Layer 3 of a small transformer language model trained on English Wikipedia (8 layers, counted from 0, width 128). Numbers have three digits each and are written without spaces.
In attention head 3, each number of a token's query is one row of weights dot the token's vector x. The head spreads its attention over the tokens so far by the softmax of query dot key.

Query weights of the head. A number n stands for (n - 500) times 0.0011.
q0: 485437743584181602442564455520640516390377705368490405755090613719729273578485355443588699575358489237353564672753639662586819324637194689110536369374352581680621742088441553444459949415455415284413273347680394516520129627690599811546320395599828385510594224266524310688290516433545450485480286553640210648317618542593696340659288594463397470505375516364666654641670254475229326436596
q1: 730693452472410521556609637688437493391547276642655517454385619671459451720464359514490665373674460324362692518596451381497324503649389649429240433573392683554463595441648479380392513480372526464740630590436543538584461697628451526557646569569416404681536481527475405593369490503435490702464480630454377507557370564609526615425451562549596467436640414841428650280572622503480474542473
q2: 489445548351535481335481553455336601158510251624705814496431507522722489608521379500438563629702346569459549527623610413324471653399602558529409607532605486529593419665535406666573378500291514692620748459478723586675752482618437400471657631387472169570563225600452405333544360595433511456525645476553268612637508503430464441437563380670354549341515630554485444463461659504402606462665
q3: 608500324605379525476632557538256520446679527220310435684496448374596573577403442621383290459511423639439484624612508447512324794419595556646603328849313379492438341573256664516460410565439638481587492239532406585561570731405584349447719228339511657451530455319519357536496424615592354433597630278345528610578348862607713515645580542270700488381416650512332508532554634711374446564551
q4: 436457612390550555507401408682285513526488458695554483465565507640433503473420366590378654527516518635450530500545452299451723441429523503552621379500362419513635556557456439217451436478385446610611636689585429513428617451448570571518559325521707313516546540806522497447322301523589302300510538463484401650464583577345246509598481675405615627494464443651377560707522500462591296484287
q5: 561382492736263500540615390665592452627286611525588408467696291426480456468281542556507532471276559512516565332586549613403508594641266574367308389404343624583546346486232154484724504542740454489363566504610496524398237585674458542573449243412403524421411337488359677524352512731682492676515538798354579356360353472579319441436564184577451477557492656477452511536615427447679378752261
q6: 327447472364268765504158317419476587705396752408525608142403662360480396504520516447611607588308557743500388606437605357612516408517155690754492458599380639274369524560496312620387254656484656438383246650674413661732525480414558516550488591327600508469600587631435500668504467496453378685536559379626329576548340544309567614535438504433538551390631376334524703549394557453532665106508
q7: 582565360516747255564512797644417354376585271507465413598765473435340504578583462535577445444636454342618405460623336511447523423532638507631535496689445303735670767511372528298326610556451556467646538508473576531563790553375325511380388532409518406799355413504391219449530395431310369450712440446470477607580712517492413606325526519520727567797547500489601574524395437705423403618845
q8: 596592500793559637682586413622837370432568384511534618608529488366338745767560600362617467299430757545642699526575564665780391570487206303520410581801652536529355286523340355642681556416500548641426460792414468374429556492599468412613434445368245617409372454716589451863527529529381516500504607442576806259419387537356315698468374460526543329396297588383314401433372666452427671531536
q9: 462596333733500520589332610628412319735475408309697536288610476360476488564727676300582636791410657677524403446633545429648488717654477681728587686369653519342821551609403520617547616538675508545559364601520337492609278345485618615542378472534553536436487293612474461604665544516443511743608572533389472453527331343504358671508587397586571336479683500550647367100638594394754511387686
q10: 554737401623521250491491496508357658685227462425711438586397522649430707452504529439606631393508495461198664159445129479432183525795598415509539573748306310676369534421716527470349449841683612582697432478500601382533338636607301529469573579555328692455588472326585710670519626470587730590635263484605353568627443306276429601384315167429373404500648640323600649526546280359590529533559
q11: 542400638356283375482500385525421469626425475402439627446368243729743465443638521296199644620541523560408650428688429598568458060381504528491594431504434399654618410480313487670573466322566417709859420421740534513266724437405422508599582610399606657652426528283310393470595513654322463526454777680579280674525627361517379274562533529434386641516496815420759541609379654231764434545820
q12: 564558313323541448054504403674458532534507508539488555700465516607571587492621526410581571484714521446666225540447673615332763415448065507651608500489425633570470422593434580565419280433346684681600352424543496366533423546385679405700481587525640484700583667457544399583453496392507541407458298620530512304462453636768292445735389545484713444398606516352477515528673728407642616641744
q13: 593440560528641314389579542367422557271555574431394520668405432598468639480628434439443431616508466333605353317409413416567610527578500665484528797414700715667273588343259479488640711319446523470635637250548617679736567394518151554281456610385534784283718541468481540734742407611438442567461611202426644508783448583740617459442481385640424246439484528445448542561643483538638384637625
q14: 341720504659525468602718317307470539411581555350484586500625519485431398376522507380345674607467414511295351413514421645361519431453659464530777690418492560416560466490439543504599444309493625540568848586348414519620440590623482615757367414724525697496214632331450386380479585265574389561526180568341565421508400610603504410537733471343507540586381535623565445500459686518417946584635
q15: 527734520416489541589586515403431556492676618618428572471558551403298681659332234365552444529604627496568637475525602392423473433604446643570566500412440289453293923705418294504367316228481436268578454512574404420755435342435700500552535096504489369507580599203548605595755445324417508356557432467622468298295341316414427489628751598431537602631591536389559425734397436519488398612446
q16: 415627448352617389620382460312623731617601456509490450619642510506624729277434544572567323520678441513569460483591399528328510515487458199616526503497808395681516393625564166478539380456513562435394481633519465609519537497521488412592471427490592546379583388520533255546661500535691622423430481418440588465471663442500689390481574541356571475453520540313458350556475651506625331447541
q17: 500389287606473254566579486353696445629474570569624419530511611649380401533546657809534445440428604195453397343284403575641391568467582446439643581584287271432475568378514797486475570483410434373504377603493415515318609479676206629704507438377387744699473571489632622616385359414465490468605441590738630457433311354568321530524555503459456632438674540560417607551462402410600437431577
q18: 724574367419460394523512256370566632448451552611720597616496534361327376861530496777349404453269663401404738354345461413590236572512613251379640454526543496470500397507529484433568474438317368402455582371542396257304749485556726537564333426536366654558590696258496719404400427557500666575545368571463424658455471647470456675343667646641594529497542376604485657615577360562474621543653
q19: 407562447561377552520711557481490426633732571573324358406216444395517412439545423392450732414532325636551473424355469500474409491700533491351520400532571503533428533530459483343407429305362590430540412428295353280275583379537503452394404402482462648525496724470447672372332560483378545606510430584477717569510638521669581734538465519596576503392477274695560736648581413449424452437503
q20: 282580624626675418481613558461628351584379351401607412539511406378621723625449740663500588601664439620485535523309531736622522621558519275496354609346730621537474402586557306659549434348453334468340669231433445431633778286538547434394481592616514580636456444777507739496450534485384380317375381476646489396441594385466529504565410612554568352547345416324613457219289659587578576665335
q21: 556611538729643574395500448503208538553466450581538326464358319749531472486520424379283358571545338497517514649550592558460744503556307526368483455603455433306520585415248377638490577523576487428469400605364604622418432433563428799376425681562451292428570449600404490659598531500444440568300503475779524669567623608398467529661347233415513638448558538400613438524589511382436444598426
q22: 493572485366490713391359578416479575514497418523511463504577522402619523455421536578503504504577164397646357416794473353666529664305700514701559351543583360342504482402476595431628734319408528776584622681515475373426473572358578432383669579437730612577512324548379262493589352621822432391622656411289504347601476652629500279511440472580483642510581657647651267500564536482485386451608
q23: 355523579533323419478552572480670693441621355435435544436489496518511223403618628442537417567696523561558529481633422497570472723591564273312475560580635671685563664680547518226529681607493675412465420526461434594650418447365572451497646638177476428585293320817574447525567338617565652567503603417510428546605621555457559500534531538478510249320371576291403702775445446479433641537444
q24: 534490658379580475561562483500374664507612490676489703537761535762620446571411503312573404627580530647464680420675656330462352546496677487309399582449482603556575350596639460421545572500436557610528462565444346436413456545484685541714783332735553425393601575687559713475508546573584564344503604418602296656490538456398568474382467554525401368465158585678370480606592523338479419533740
q25: 367500492308393433240441589604347278645544688551266537652600617520773397569657590435260443487328262524480682668566442665670472473422544787592368735504475678267394222533519446667568551551570403412404449616440346340727567393467310504589556196470492406423383613598591588325580565464535254512630554605418625432437372507411178439450508321637584422507536541421164415586359513353348718658721
q26: 443593349470528409427448616775691406500469532363394142338243604574390359483480326221611305548563361325322410583584323349262369373760525394450907370703427565442533817584571608566412455734556367448500508637450533717456713512665652654552579491424131487679536453728269637454403454579520520342500528523541542587397441387675252547275612593595480399334571475598605476318662613307471661544578
q27: 512611599747744681447411500651483357587465852387543391262441027479647618586475504453557301620581459219561715651562504512471496512613399612840419500467195504785325496590702526420607621644463442260394538334415500431410184689366471629428308365564605409476335400517380419427335539411570504436567410329446547542433229700321691299574386549469270459442448465371500274241430532369542620187638
q28: 520825319338524609392535254508504423623431459301825684562291559736708620687426533283293453452699382387585409649504465380657727584526662524354496717336423339596344567550556682276676479593662330444550558414542372496484653438535609451199576307500552530384834516670504421020514424471330484396463557574414365379786385640525606646706645427361508395538547325607618645483374568443421443664459
q29: 552537406536686215532421751407660618370382448618229378635306380364652359446664672289626410721496495673477432278193431724387774555414372404769354554526595413593696540455731656417487335526470444657496844404469509337568486330570585414185793486519323378534543500500517412329637706593590281407452577699388282544351753168407470638547517410440538586380460703300594406594573071380395706534452
q30: 107528755328395535500425731581549401591624549573470487402311631450427504312595410299564251654713605340247378703588636580409272596496734341500466544702318260361554665267344653408530566316647524593138396504711396294427637550344423656410479500468641320258450342453207487359374419420435602546298504654586402400533736591500648643614399545696532504305479586632517622457447390618592708653413
q31: 323446617521516953504401229544464712512595411504517631408455375537420364445840750483374475323413339446268393396368336611402745484606397422533616645585568602367614504420685466533583622540632408690463639172757549365460474435370652407327579419522646390234406656395484475559537571599584452116520532322698730467488386429467520637432425448727602368797328424597533340576589505208533375532659

Each question shows a short text with each token's key, already scaled and adjusted for position as the last token sees it. A number n stands for (n - 500) times 0.0025.

Then comes the last token's vector x. A number n stands for (n - 500) times 0.0083.

0 " of": 480538482404542451417223266512472572572535492527546414656640704298409655119536447565475669560557
1 " M": 447574419338437537374228344560509559487493467482497505627640705293316634135476493457511530550488
2 "us": 339608303417558579446306389598462456588385643517529516592610653317177639209536469480320561524478
3 "ic": 457566415250481491379317412641585477551513477469412575544513518359366613294476591637465623551538
4 " in": 559527290320425647379208333560455523470507505438468639557579681250437651215506435486487556562558
5 " B": 507355333312340606397236352526473583514539429517525610439526676370284579091480441440488508518520
6 "e": 664361343423388644472284361473396563469448393552548581349423532415329665243592432467370559553414
x: 504429484455399610430636462479559584496489582454560625520242512405619552516609529483549576487521578184464559379314371540557581577399439561450482427492523552371511411336453385456426368628547279438496540539530411382596451675595361483537395520572435504565511408553596633504542441375572576558528465538491706381452591624389404396497620631445403553410444654325559545482338501531516680496617
Which token does the last token look at most, and with what share of its attention? 5 " B", with about 40%

0 ".": 511482388483498517421249251584350540434478481503543489678583658279473747161421610501527592605549
1 " G": 450642403347459598364184379479378583479497499533478540625582708293352656222472424503508500559452
2 "ab": 557601412312517669390337325554477565340519391521526563575534718334316709231400463651399618556510
3 "b": 513416353497412695334430440571398704424390382491514572509497647416435588301495584606357536579452
4 "y": 453495394554414605427373391581474509381326484577467534408420486353477582328461495549359519558437
5 " and": 581446357339461627477279454546465624478420473504503504433512598388412691263495578537492597570604
6 " T": 513328390304330628415259379514506533495503448497551540388453667257295652181494524436459552528495
x: 452506424468527554490544570478470488591484487449478449532309665478515481511444463453433592469388455143494413462375449568646583574455336422430451586519527482540477418447481324550564442659526026491495532609389400486555518499282335492615522497426446501538558563429532549520482408477551556453517391702476473465519564605482470462466598671487393463365526427468576543493412606510422462580310
To which token does the last token give the most attention? 1 " G"

0 " m": 439590495417474540446229264596367510518507642496546488669578711197393548177552421444509479499503
1 "ake": 470664435349564395438383346612372613582434491481518477636586662272364661134565409546476612474499
2 " s": 411674371281399542443253413554501579472500501455488599652567659269323622225591376415493500473462
3 "ure": 540658330350479667424285306538464537551482547531419610581458663280363518187524379526587620422377
4 " her": 507521401418474670290224422598459587485503533457360563513605745234396599215505536512521489559557
5 " ch": 532337358376391629452233413508399506443447583499573646495525681242295585180596463457450414424442
6 "ild": 517336348329621557616372463604429430464311332611589576523635656395282600120520428412409574480477
x: 499686551430531471466395446678536640601476535520363543597291570537506530337629594466653495570331534317533438470537581600566661517453421602519528528405579513475543419416404499628544279553425457587491710565592498435565468560440514401422481545394268595502653418476619404410459502429587560413490475707493504394497489532454353536544578627454347409339506466388496670523397388540513649394422
Which two tokens does the last token look at most, in order? 3 "ure", 6 "ild"

0 ".": 511482388483498517421249251584350540434478481503543489678583658279473747161421610501527592605549
1 " W": 438604438365463542377211355452278527508447486535468523716588722291344657134487401467511546522533
2 "ang": 461637370390556749317234433701480596485406445552486522694478772253383630353505356521344563546437
3 " d": 532537357294481648440264434609383545505463527528430643566466712286350555226547440404460449533452
4 "ec": 651526296313447573447204390496482479478380465496377611524457607318336637365489400567482403352459
5 "l": 618322461340499509514301427570372636475424602482507550527526610368399423295608563580370497525617
6 "in": 512431503400534491501374446647470563481321529588501510456361634352486638347475562594343577498494
x: 398347505556363638718379553423552493621458555457478599521236629598508557520546561516490560371462541559524453430412481502617539481482361477516461619361558452528430483379455404620543557871614273349558420459487525459567464613481454315614454522415298491474383506555556491360309572532592637449529550525538533484394577298496338583505557516504356454509469567464451552478325616589570497613429
To which token does the last token give the most attention? 4 "ec"

0 "ion": 470585428528562456372317451596403596474382536572526510622515516330481615168614531574384604515475
1 " s": 451700421323450561468234386611454602493523570487537502655579692259348601219575379415511494463449
2 "y": 349652388351494619424223216609476574425444563503594601513543677355329459283476435508480533556406
3 "st": 506545421334466739464269344592440483397443593420365640554581635421413635387553543498513485615474
4 "em": 578497402502550580421442466556469515454452477556542522491445488362383617303533443669328516563414
5 " at": 527435311335327545474218344516488496573453515521568620512529683254436708245571412501547564545478
6 " 2": 511429455388402486497262366632513597494440350563408433383504668321303626222514581509511631386487
x: 504509527512357545507487483511733547595628434414475590550352634434467519434362577424567488426620595352467280527490478547587573614418344346393472643565394545610452386395540405646587400536477251585506486599584333560513357524387349394639474550541377547565455509548520500496513403476614641484456456623363697500454496635517521433461604468450326495425494532501613637571406550620517460604408
To which token does the last token give the most attention? 5 " at"

0 " by": 530577483492517519436255303523397529520568420520618422715580704227421700109508441551503671544559
1 " D": 489670396315460542409228357543467575545493450461467517592609694275304650129448524405452598551495
2 "eng": 332571339411547619397183360609584501551450372495429549642537597324260634244380459430303493427492
3 " ": 591456315333392530412271306703408597499604463542514653459592694312324598269564424457470567448586
4 "X": 474422249341368511422286363671469659502409452477512756468504694290288679125367501443410664409513
5 "ia": 612449386416509538461324332523544510469501483515518526464536656284292629158466446560454673515565
6 "op": 432462461430436626425323354478569548448507500524494463408496570396327595151483547575359578551324
x: 486417644436398546600485469517478409529488459337542408388273602554535630535393523455619502352474520301492480420408610577442568640418393518632552513512596592582487429437322439623552331388631370484466470533470442518459506609498402394648496385471520608562506609539662439508490502439566743485564468585547479579461519497444510327464587620451198366562425573425614476358587555550541652639384
Which token does the last token look at most, and with what share of its attention? 4 "X", with about 40%

0 ".": 511482388483498517421249251584350540434478481503543489678583658279473747161421610501527592605549
1 " S": 479653398343465555404193361522436564444525522472504493653598707263305707198482390463521484566513
2 "he": 347549310457483627361186383536387552515437669583567597627542817473437632364505428579515540537676
3 "'s": 422510470399432600290271355476456492522520528481520446529522690300432596247457517511489523609522
4 " a": 553453406329419712382211382547391540475440568462370595490540716225349624324499511476535438508560
5 " m": 552395322294370646385294364647431445436507576511571564523511704251287614170561484482532381469520
6 "a": 619324340362425599425318362632403558584426550490494555397475639306381542147514485549453468476502
x: 544366458374357575574649509535584493528510625464510537540350561427629542491537485384551503411538579297463417434399547444572521570504494488439473571541677412495512386249514504477572471592512320479562529554556430490671413628540293324428468584456373440493467599469352480450537459331606649438510546647580536460282524773438573300385478470502361422377585553462566573501332608545539712496464
To which token does the last token give the most attention? 1 " S"

0 ".": 511482388483498517421249251584350540434478481503543489678583658279473747161421610501527592605549
1 " In": 476616335375422542338147314484403516446549538444572461686571697192465787243517423530526593584493
2 " the": 566567442435510575367159332494503516500485439561516495603594760277383622128416422487573587581555
3 " s": 522560374300439583456253432587499562439487488496453651594569676271268599189576446420543454474486
4 "ame": 491580467354466692391246211490502678504441398447612635450565729308410494266411512474507522427448
5 " in": 553436258318394666391212326580437528457521489428549648473554681209408682207534427516488525577559
6 "ter": 490370369258396517546358290424420562481552411549570469250553610476321588101529325451432491482552
x: 546417572580482612346421478454542480860482555428519417499283658578546616449573456534589621443455597460411342447433484477467572496520477666565535549523571585543409420324387331555544513487464251527518497646446485490672370450464392337519453555422324443447405567501591526449599492451617493385622412593484555448549564596538550459512647701391233398461474532394526607485562360514469480571413
Which token does the last token look at most, and with what share of its attention? 6 "ter", with about 50%

0 "c": 490594317415491440464332386501432538460456539535571557597430588351343570397561595710317532590492
1 "he": 525631264464546458517314304746500547411344595573664556555462647479261565363551575647325549537519
2 "st": 413538378367451553529435370495494455391402551448354618475513640534404674315471672595293513570510
3 "ra": 601491423472569614419457458637559551410397404596459583475516505381380583306541505590373530536609
4 ",": 478506395443458581418359294485497558513540498467428474435480610375403569154515539504443583532526
5 " w": 547433287354360609449246362497323502511466538545500555498474675293357526214527368397533451461523
6 "here": 538475373352504690412248428565383501454508468600571540401466666433346738186420406549557490550533
x: 473391610400495550358409496425556497463676682606443541459218472526568562472715504479599660536655513387487377457412547638649536572450453404472525543374441541572374548478502375632471515620545221599483583528483482418673497581455304328617492579568345534531591575487647558462590513528661526561532475595433421486505372688575437387539622657409458413488545544436489564520504400471574521578403
To which token does the last token give the most attention? 5 " w"

0 " O": 405651430395434507406274252492466469486601435469576427734586694277307706022484509471401743429508
1 "r": 315719405327485542320309435614514526420580288335383438661647715400422650217391475506505685434602
2 "c": 402566294402436460483280364482445539423515427438445614495541537237313561371480488658314583493479
3 "he": 330481262517460429494294292746487532391363566540499647425486653405258602363537553653365556562554
4 "st": 654391425374409529543452368528491456416407557445462588430462595545383687330474655596301475574500
5 "re": 452438492459524561552395398516546538415433381576505474360498581538296478354514351598398424532525
6 " Col": 513371410247404576459267321500573580519468596473569576456464680275322605102374513538406634461436
x: 512337388457426659499516581463463414582457557425472573501346656463498534529581602410501507341438490229426437616398556603573535647593479472512449525429634679610413404388474383588512420628584127502532501437458548479523574583399312398468484401568373361478593558414615468590479478384556633470491445614514455444527701521513420596490618662502352419392482520513508403498336533517551599528392
To which token does the last token give the most attention? 0 " O"

0 "om": 476566338393464525447420344512512589525382627470568520528640427514405569342531546503391586674423
1 "in": 519576440296509503496377354587572557465380533425524550478534617475561635264403605575415649566424
2 " d": 417607376296472573496290424603425571547509538494442615575521635307331532201513456419440441503466
3 ".": 528537225401479498490319248692398530437467366484431596489618655333343712178376557482436627481579
4 "o.": 557522223360421530478207249569318580498479432471433582455560636243451765163517523463474630568549
5 "o.": 583479257350416548476192251566325574501479449485503566371543628247447768159512530481475650566551
6 " with": 587439298356415642350227428582311559486476524521663563417529665286397775217449455550520601563569
x: 551367523457436534496524534436462449541630469354467567562348543410506544491511553451546661475608532449455337426514548608635526444493484358572513554485470615435399559323393404674476548629569085653523604576511505401635458458408267344611579534441369514520511554467496456495525548501642584487487491663386469538482424857526362490505615616445409387548436396394640567443423539419498510535422
Which token does the last token look at most, and with what share of its attention? 2 " d", with about 30%

0 " the": 460532493501546505403209323521443532521542476497510484590621732267372645072484516521589571610519
1 " S": 461659394369445520419256343536519575492556481445490527608629682278188646111483491422519495532459
2 "ant": 565627288323536620448335232629515514469510383467388608603552667393311472219337527581493503507532
3 "a": 502493381390587580438362360702504562447506409532423620479601687422330564165494597663404486483463
4 " F": 551493349367369603442263397581554602499489511537591628493503640280367587143430493445411463443524
5 "e": 602414392397456590481341358627480625473498434564381692454488537355329589294517391556311532404453
6 " O": 480326301304329591405313331511492490515541479482615513360456648383232745106499460493416617435478
x: 514480436414424713464531513518472480580548589408447486437246633459475584537565497524431551367358444308438352411381484512518565479507329421478439607574475518552584333446467432591552410539467111500451506639445408475495422670399223472544419533549356496524471671440623566495461468495566538486528468641498546472491687604475548393364645645547386406348545538486646621576434600502571495524487
Which token does the last token look at most, and with what share of its attention? 1 " S", with about 50%

0 "he": 572602415540478527449359369531468549362421592605631460618530595514363602249530530500347668509478
1 "st": 299577404418432590514405394377415489362430527424511558520542613423382634305539549500286564547433
2 "ra": 520523395504543622398432444618535527394385402577415590514542541359362587288546509591389522557618
3 " and": 458486378437489583497277408506431616519505494494406524543556621360409659171514580553469609587590
4 " H": 535471315366376639392192352472458570521491508481459636516506695273344623172418481482443523511490
5 "ou": 542457308573440616351240420590460437405501509576382509423712767438269600304346394640436583446547
6 "st": 404506458442469565449437500488467350420482491487599443449603554400332542355450597544296554582454
x: 500550582477523575604547539399567368566380591246653470494381550411431604441389495447449553410380449432435412644325426508483668484437398552540497464548451659513453623338499375496429469483660346421460506418384627293641577589344246537541331515590432633407479572566527607525494417483571529370399500579457434388366441401576432518555442479321527356572494574413528558546421592563497511588335
Which two tokens does the last token look at most, in order? 4 " H", 5 "ou"

0 " The": 496537461472531527415211311496487553574546450541521470588587726223370660018459593476560603600464
1 "ir": 485494476480483614408254219520480595472467533437507477527640697290385468227535565546610491553486
2 " un": 442548354359485652360285322687303542550555551526442576681487679242245640123481469432538500431533
3 "ion": 512485377407519449384334434630469494509452458609481615686566484345418659147508584585346565458582
4 ",": 485525355437458578417342285556473555548524481452400546463501647326394622113521516514467550520530
5 " American": 557450383306492557398199362527459531548394525574513574531515676217359588136374587535567568589522
6 " F": 452365355340335621443233381551504588547528522524533552410466661303336618073434528437453469455518
x: 470480405401519579390427502495486568583565502371430496553359587525526495452487498511536579348469481117462444457474453510602569733512333543497429510442437573508490516388486412607597428539501151501452528577400353485544600568359400395640526504512241464516583521445609499549512494364482600431503469720483520428488616624499517444516670571499298402323537432503622567523484577570573465581404
Which two tokens does the last token look at most, in order? 0 " The", 5 " American"

0 "ate": 475533454451430466366366326516508506481484527591533460575552497313376606205522482565362424567458
1 " pr": 387665436273469490350271416554302589541586470418511536613587603282372625098412454455478557425487
2 "in": 432625440317563513455293394669571503484448457433507543515538634374398615261465532583395537563503
3 "c": 536523291384404410465276328596430611549581520418466673400522510290333539361477495645309495482590
4 "ip": 420381409460555617434324367562512533350455542551514540414542550347358636263434657720402579591544
5 "al": 441395475378522504486361321553506599424393509462549559503410487412544468195515564682455562611614
6 " t": 485322389269388621454301384579448496507539487501555531356365618266338549265560448373446413490556
x: 519467504495601553389606578489448521660545523399397490618275647433516523490411387443406667444447558313533428463349408507591519594416383396465477521517536419482542365358528350524551462699431096497421495581413399516679513450300334440692465530429413569559592602437520515485538448450577667428508538645508485452500502595514436436496534683537393473350500420515621556466441523502463503573318
Which token does the last token look at most, and with what share of its attention? 1 " pr", with about 70%

0 "in": 561551426397504434443358375503524515411383502514541512565568529431463619246412583584271693482499
1 "ed": 412594330392466496392318425569435656566452470526497561565594582335415640285506438574317534455576
2 " p": 535576339394447588403237399528443483460557471518442580586584753238378634166464484425457485422534
3 "os": 426662258388569614446343341521425548365481479459315719542579735281254620136518402574365583445496
4 "ition": 673498353438527617385302441605491577433537506610434565482582686380372554272591567626418447465499
5 "s": 502388406517512560486327471633446609384455592535545577417525556377427611266546364583346522510483
6 " with": 570396332364393607430250436585359575535492472484685572432519659319396720210493427487523605511583
x: 545417504507424519442527536425524492552581444328452529564309553440557524426549551467531682438631566416468316520506486561606495483543499356586525580491486613469415522355367439640475482613510081650530616551566485409640427436466305393572562556460368480540529571446534455524511540531578590460501511687346514586492434867534385446492630635412408391506439372418560521440424550383462473559421
Which two tokens does the last token look at most, in order? 2 " p", 6 " with"

0 "ark": 546499489449454512296386329561526568502480600585553483672488577329414616233492579529488587541464
1 " S": 470675381352416555403270343568544600536549502433495514634566656295242649158448414418475510534439
2 "y": 364607352368454653379286261596554572462456521510589595529513626371302449297439438524433463573414
3 "m": 554463429472501732396347316662589572443457504406472576534563677415318596448483556581405368524461
4 "ph": 581433327430547642469337461641458677447303570380553631333410580454359710332455499552353405510366
5 "on": 568427430548489579465507314675547556512440549507528533370515626426430664157569561715334598544349
6 "y": 578396529505453490469343327660585538354392583557437513409487470367359492285500485566341477533464
x: 509349512465579494560516559509655445523467504222498524490347732497569618518562576468518603389384577463522520446335580550598550425474338403552475555493583659537462343279415501530465350604577258560508390558529437605586474585427476399538408594465497510462494487523684518330428475414487723520451351701437544352475373482511466498502478544468296499567515525517546658353527548558646640434373
To which token does the last token give the most attention? 1 " S"

0 "ing": 472512481445530518400323422494521680446481508541553475564577645359498609288609443610343669517476
1 " a": 421597434385460618348205359511415535460457544457619486595623744174377647313481511478536471525536
2 " m": 459584399312416569377296343635427449452527568501421579662620718225314619147551476479522418464520
3 "um": 487598250485476593389440361601366439560369564439344607603655640366355666107524464483378556412608
4 ".": 556518299429435540467284268641303586462505449420466574467564678254455718094498549489515579574554
5 " ": 473367377292357563400206304687297594484559512518574524415514710323369636291612387493527495487590
6 "[": 545426430411320587407205236639338542483514435455462508336479605367371665253546466525532487514543
x: 424460527471425526388641509445551529690519457410529591519335517436460389407615514478611534538458608318489336348390426604543430571480467448499434562499504451581420386438487456600536714628483184600449638514353431643624425608447363407564455531497415423298422655585539478416561566445551559474507359607431649402364582598523429407459648727559343431379436528449601530549513483614506539526454
Which token does the last token look at most, and with what share of its attention? 2 " m", with about 30%

0 "ge": 445547370426485547392474408435446658446456596644468569505392534436435552269643471481274466591426
1 " B": 453654366394400594384299371518436585490509463542495560618563722319372634159500444459453502541481
2 "ar": 316606332342478594466377310560497471457320326595618626668507568357240615297532518552456528516462
3 "b": 499487327479481588422388323658350616403368405505432614501484588391305648311498590588365526533458
4 "ar": 455435320425457554495396283558479487392297371617418565473429446381377564368437554573450473579475
5 "a": 498455484431502526431463412605489546440472472526421484436446485385448516223502589592339487595449
6 " S": 483343388360370579464305403547523571476523500473550528349461586342245649175450431418433489527449
x: 582411425420518559461482511396512513489449596489535527426365681422494474481511443515485688381465552176434508479408440564646606585512428452452426519495500449593426420396507387594599417572473184463395553604388404453552468675354389362556507480478460601521547510453555604500502470425555617505475417787485507503507646650558458450547542657484192418350579525511545521510418647507565535586447
To which token does the last token give the most attention? 1 " B"

0 "ent": 390522435333478480405345353518450589537487508547560438619547501331459613187491531601371601496513
1 "ure": 372531377408552525404375401494467555506481571609523495579469490402396585240577517619456623492449
2 " ": 463580303332410515390326287689375598532633540530397678509617679388319630272571462470433575432549
3 "est": 498668250285489524518296280643392589531451619391416722614397671292303510216418346562406377333464
4 "ab": 596499344408530595554375353613488566358509410580440626521543537460252747221490493684340529508478
5 "l": 500489402421452510522414482507438661475276426531508478546487504261514493239519562518370604560517
6 "ished": 466406455473444578397337374565450594497430592597545525369403519295454676326560441588413584509587
x: 461434517455455569450534461448714430535549573345562631507291663437482496431699635484576573453448596389488424503487508505627536525451447374487488598322570560467518503450532341541480533720524306536500398614599374521545482380526408484489503564401500444467522682472619531429481506515523655533401426647392453398396421514664293638488578625419389335540569476410672652446395553414472488690462
To which token does the last token give the most attention? 3 "est"

0 "y": 615583379401456590411439331540541556284424538598562494499476470372392574319486525517409571579406
1 " ": 437669308326434506396300255690389615498592560522442636558606682380311610270552456482456579450535
2 "X": 511706278331399483396300339649470665496405452486531685636545727299321692126378486452409681413509
3 "i": 522498407234480527392477331538523513531532524491464647582515733326393696215488445488384662554602
4 " J": 520442319298341527421300369500469555481479477566521686459540704315327620134395483427430547531512
5 "in": 506449345403473638455320378586587474450327385581492534516451719371404626194441409508379654512376
6 "p": 538493376466338548438301431459549572434437459572497372305588555393357748269440435426392652473574
x: 526424501537569496493506624452585492779525491436580539468213641512478527485466568426565547356303590418550557513371566621558653514462342473532409488425609519526533416452406352655577399454539271433426458451405470513564385594433429507506467412504445652492295519496548514536439457490671536518502580599512582438351541708420640457352579550361309468475425585394664666433542580526609461680473
To which token does the last token give the most attention? 4 " J"

0 "anc": 390496451368550503398352283564430551481477515498522499606523531373407565248545590580340528619505
1 "ial": 454557443329541538386421346517422587503452540603450542556430525448402517221544589679389627650513
2 " st": 432608443279467589480237387543433517532524537500411575598540608334342514195501419442463427495448
3 "at": 380599316430504628471356452555546596582522510506501558577500634401319716176556449472373535573411
4 "em": 615479428406458574407318420587457569506488444523588424525561530367419569239450554648425436557466
5 "ent": 520514415402505484465357434653475575544381542526655579503485517350431592239562495577362494593555
6 "s": 453432448549524550428368518594506573373456614555503473410533493403407559281602435628360536575458
x: 479357494431462559572559494447537389490360694320455516542336580401510577421506599508421655358431586435534390390297559664729528507486294321458464526405504533485358472352393402543438383533484417553435410568386413517646414427427424401491509579490540629532510543586618635459477517502489658473495514728384496557453379490604450624455598619464254340479524535448632709505427563513554478588424
Which token does the last token look at most, and with what share of its attention? 2 " st", with about 80%

0 "j": 400570346459437604379447369527450600324422458554311473592486623375529552236519502468413570604512
1 "ing": 528515403429459548371338394471587637441482442520394468573552639319554584321525429570380700468477
2 " and": 395501396438495567475291424526446616513479484501497523579581609355390680180534593564473603595592
3 " the": 472523416420468557404199336482438536527525487523485550553570748299385659132475457523567590579520
4 " Sh": 548493299373360593389265397532431578457503432485471676556559675287224620042472546428496525528477
5 "an": 530393278507529625507361382610478592416469361611456586553534680333410533289364489596475543566478
6 "gh": 393366449482494684482274239644371631398379402607467484316536552335299594299345563458474511617435
x: 436390623492577590542597410361540508629492577444525572368436600592505531449559567467515498372426625367615590458356578638563474424450390535582432493494341509561431513374559484616472381520609218433407537490428477409553553500317579500561431556425403551353402344487621661566544436306573640535410507469477476470392584485517395205484503598346416393433516471327527492413439594627609426541356
To which token does the last token give the most attention? 4 " Sh"

0 "'s": 534460478477536494329300311475453511531576494473480521525577678278377588134464644539487550621527
1 " d": 414648443325525605436296441593413564499527534485519550594575710281314554171545516411502419509437
2 "au": 458663320273614540513323268589378517495483361459405663637662623380316658246430377581362512433547
3 "gh": 543618316368675534421209350598395349502381309534517694567475490352212646314374475446361561536514
4 "ter": 610466306505430498470446375445384544516420596600462475491531570445477619187524421516379538627425
5 " D": 529349354284391585406276382564443572535481489462548637419457648324286653141459519443466571558465
6 "eng": 565401314413518648429208394621600499551459391509702534380466571373242617249376468432291478402475
x: 433539488505642592584554471460487493596532501485503484612245533559545619459322427372565588491399515465606487385442511590515510512445423368454384517545627487545439542435472470604589326690610213565425445576721501309522513579458549343703518529596403609502527594493644501473471490468585485477356673591638583436490574451488396386459467513491331276417506581581602582476568591652501644539435
To which token does the last token give the most attention? 5 " D"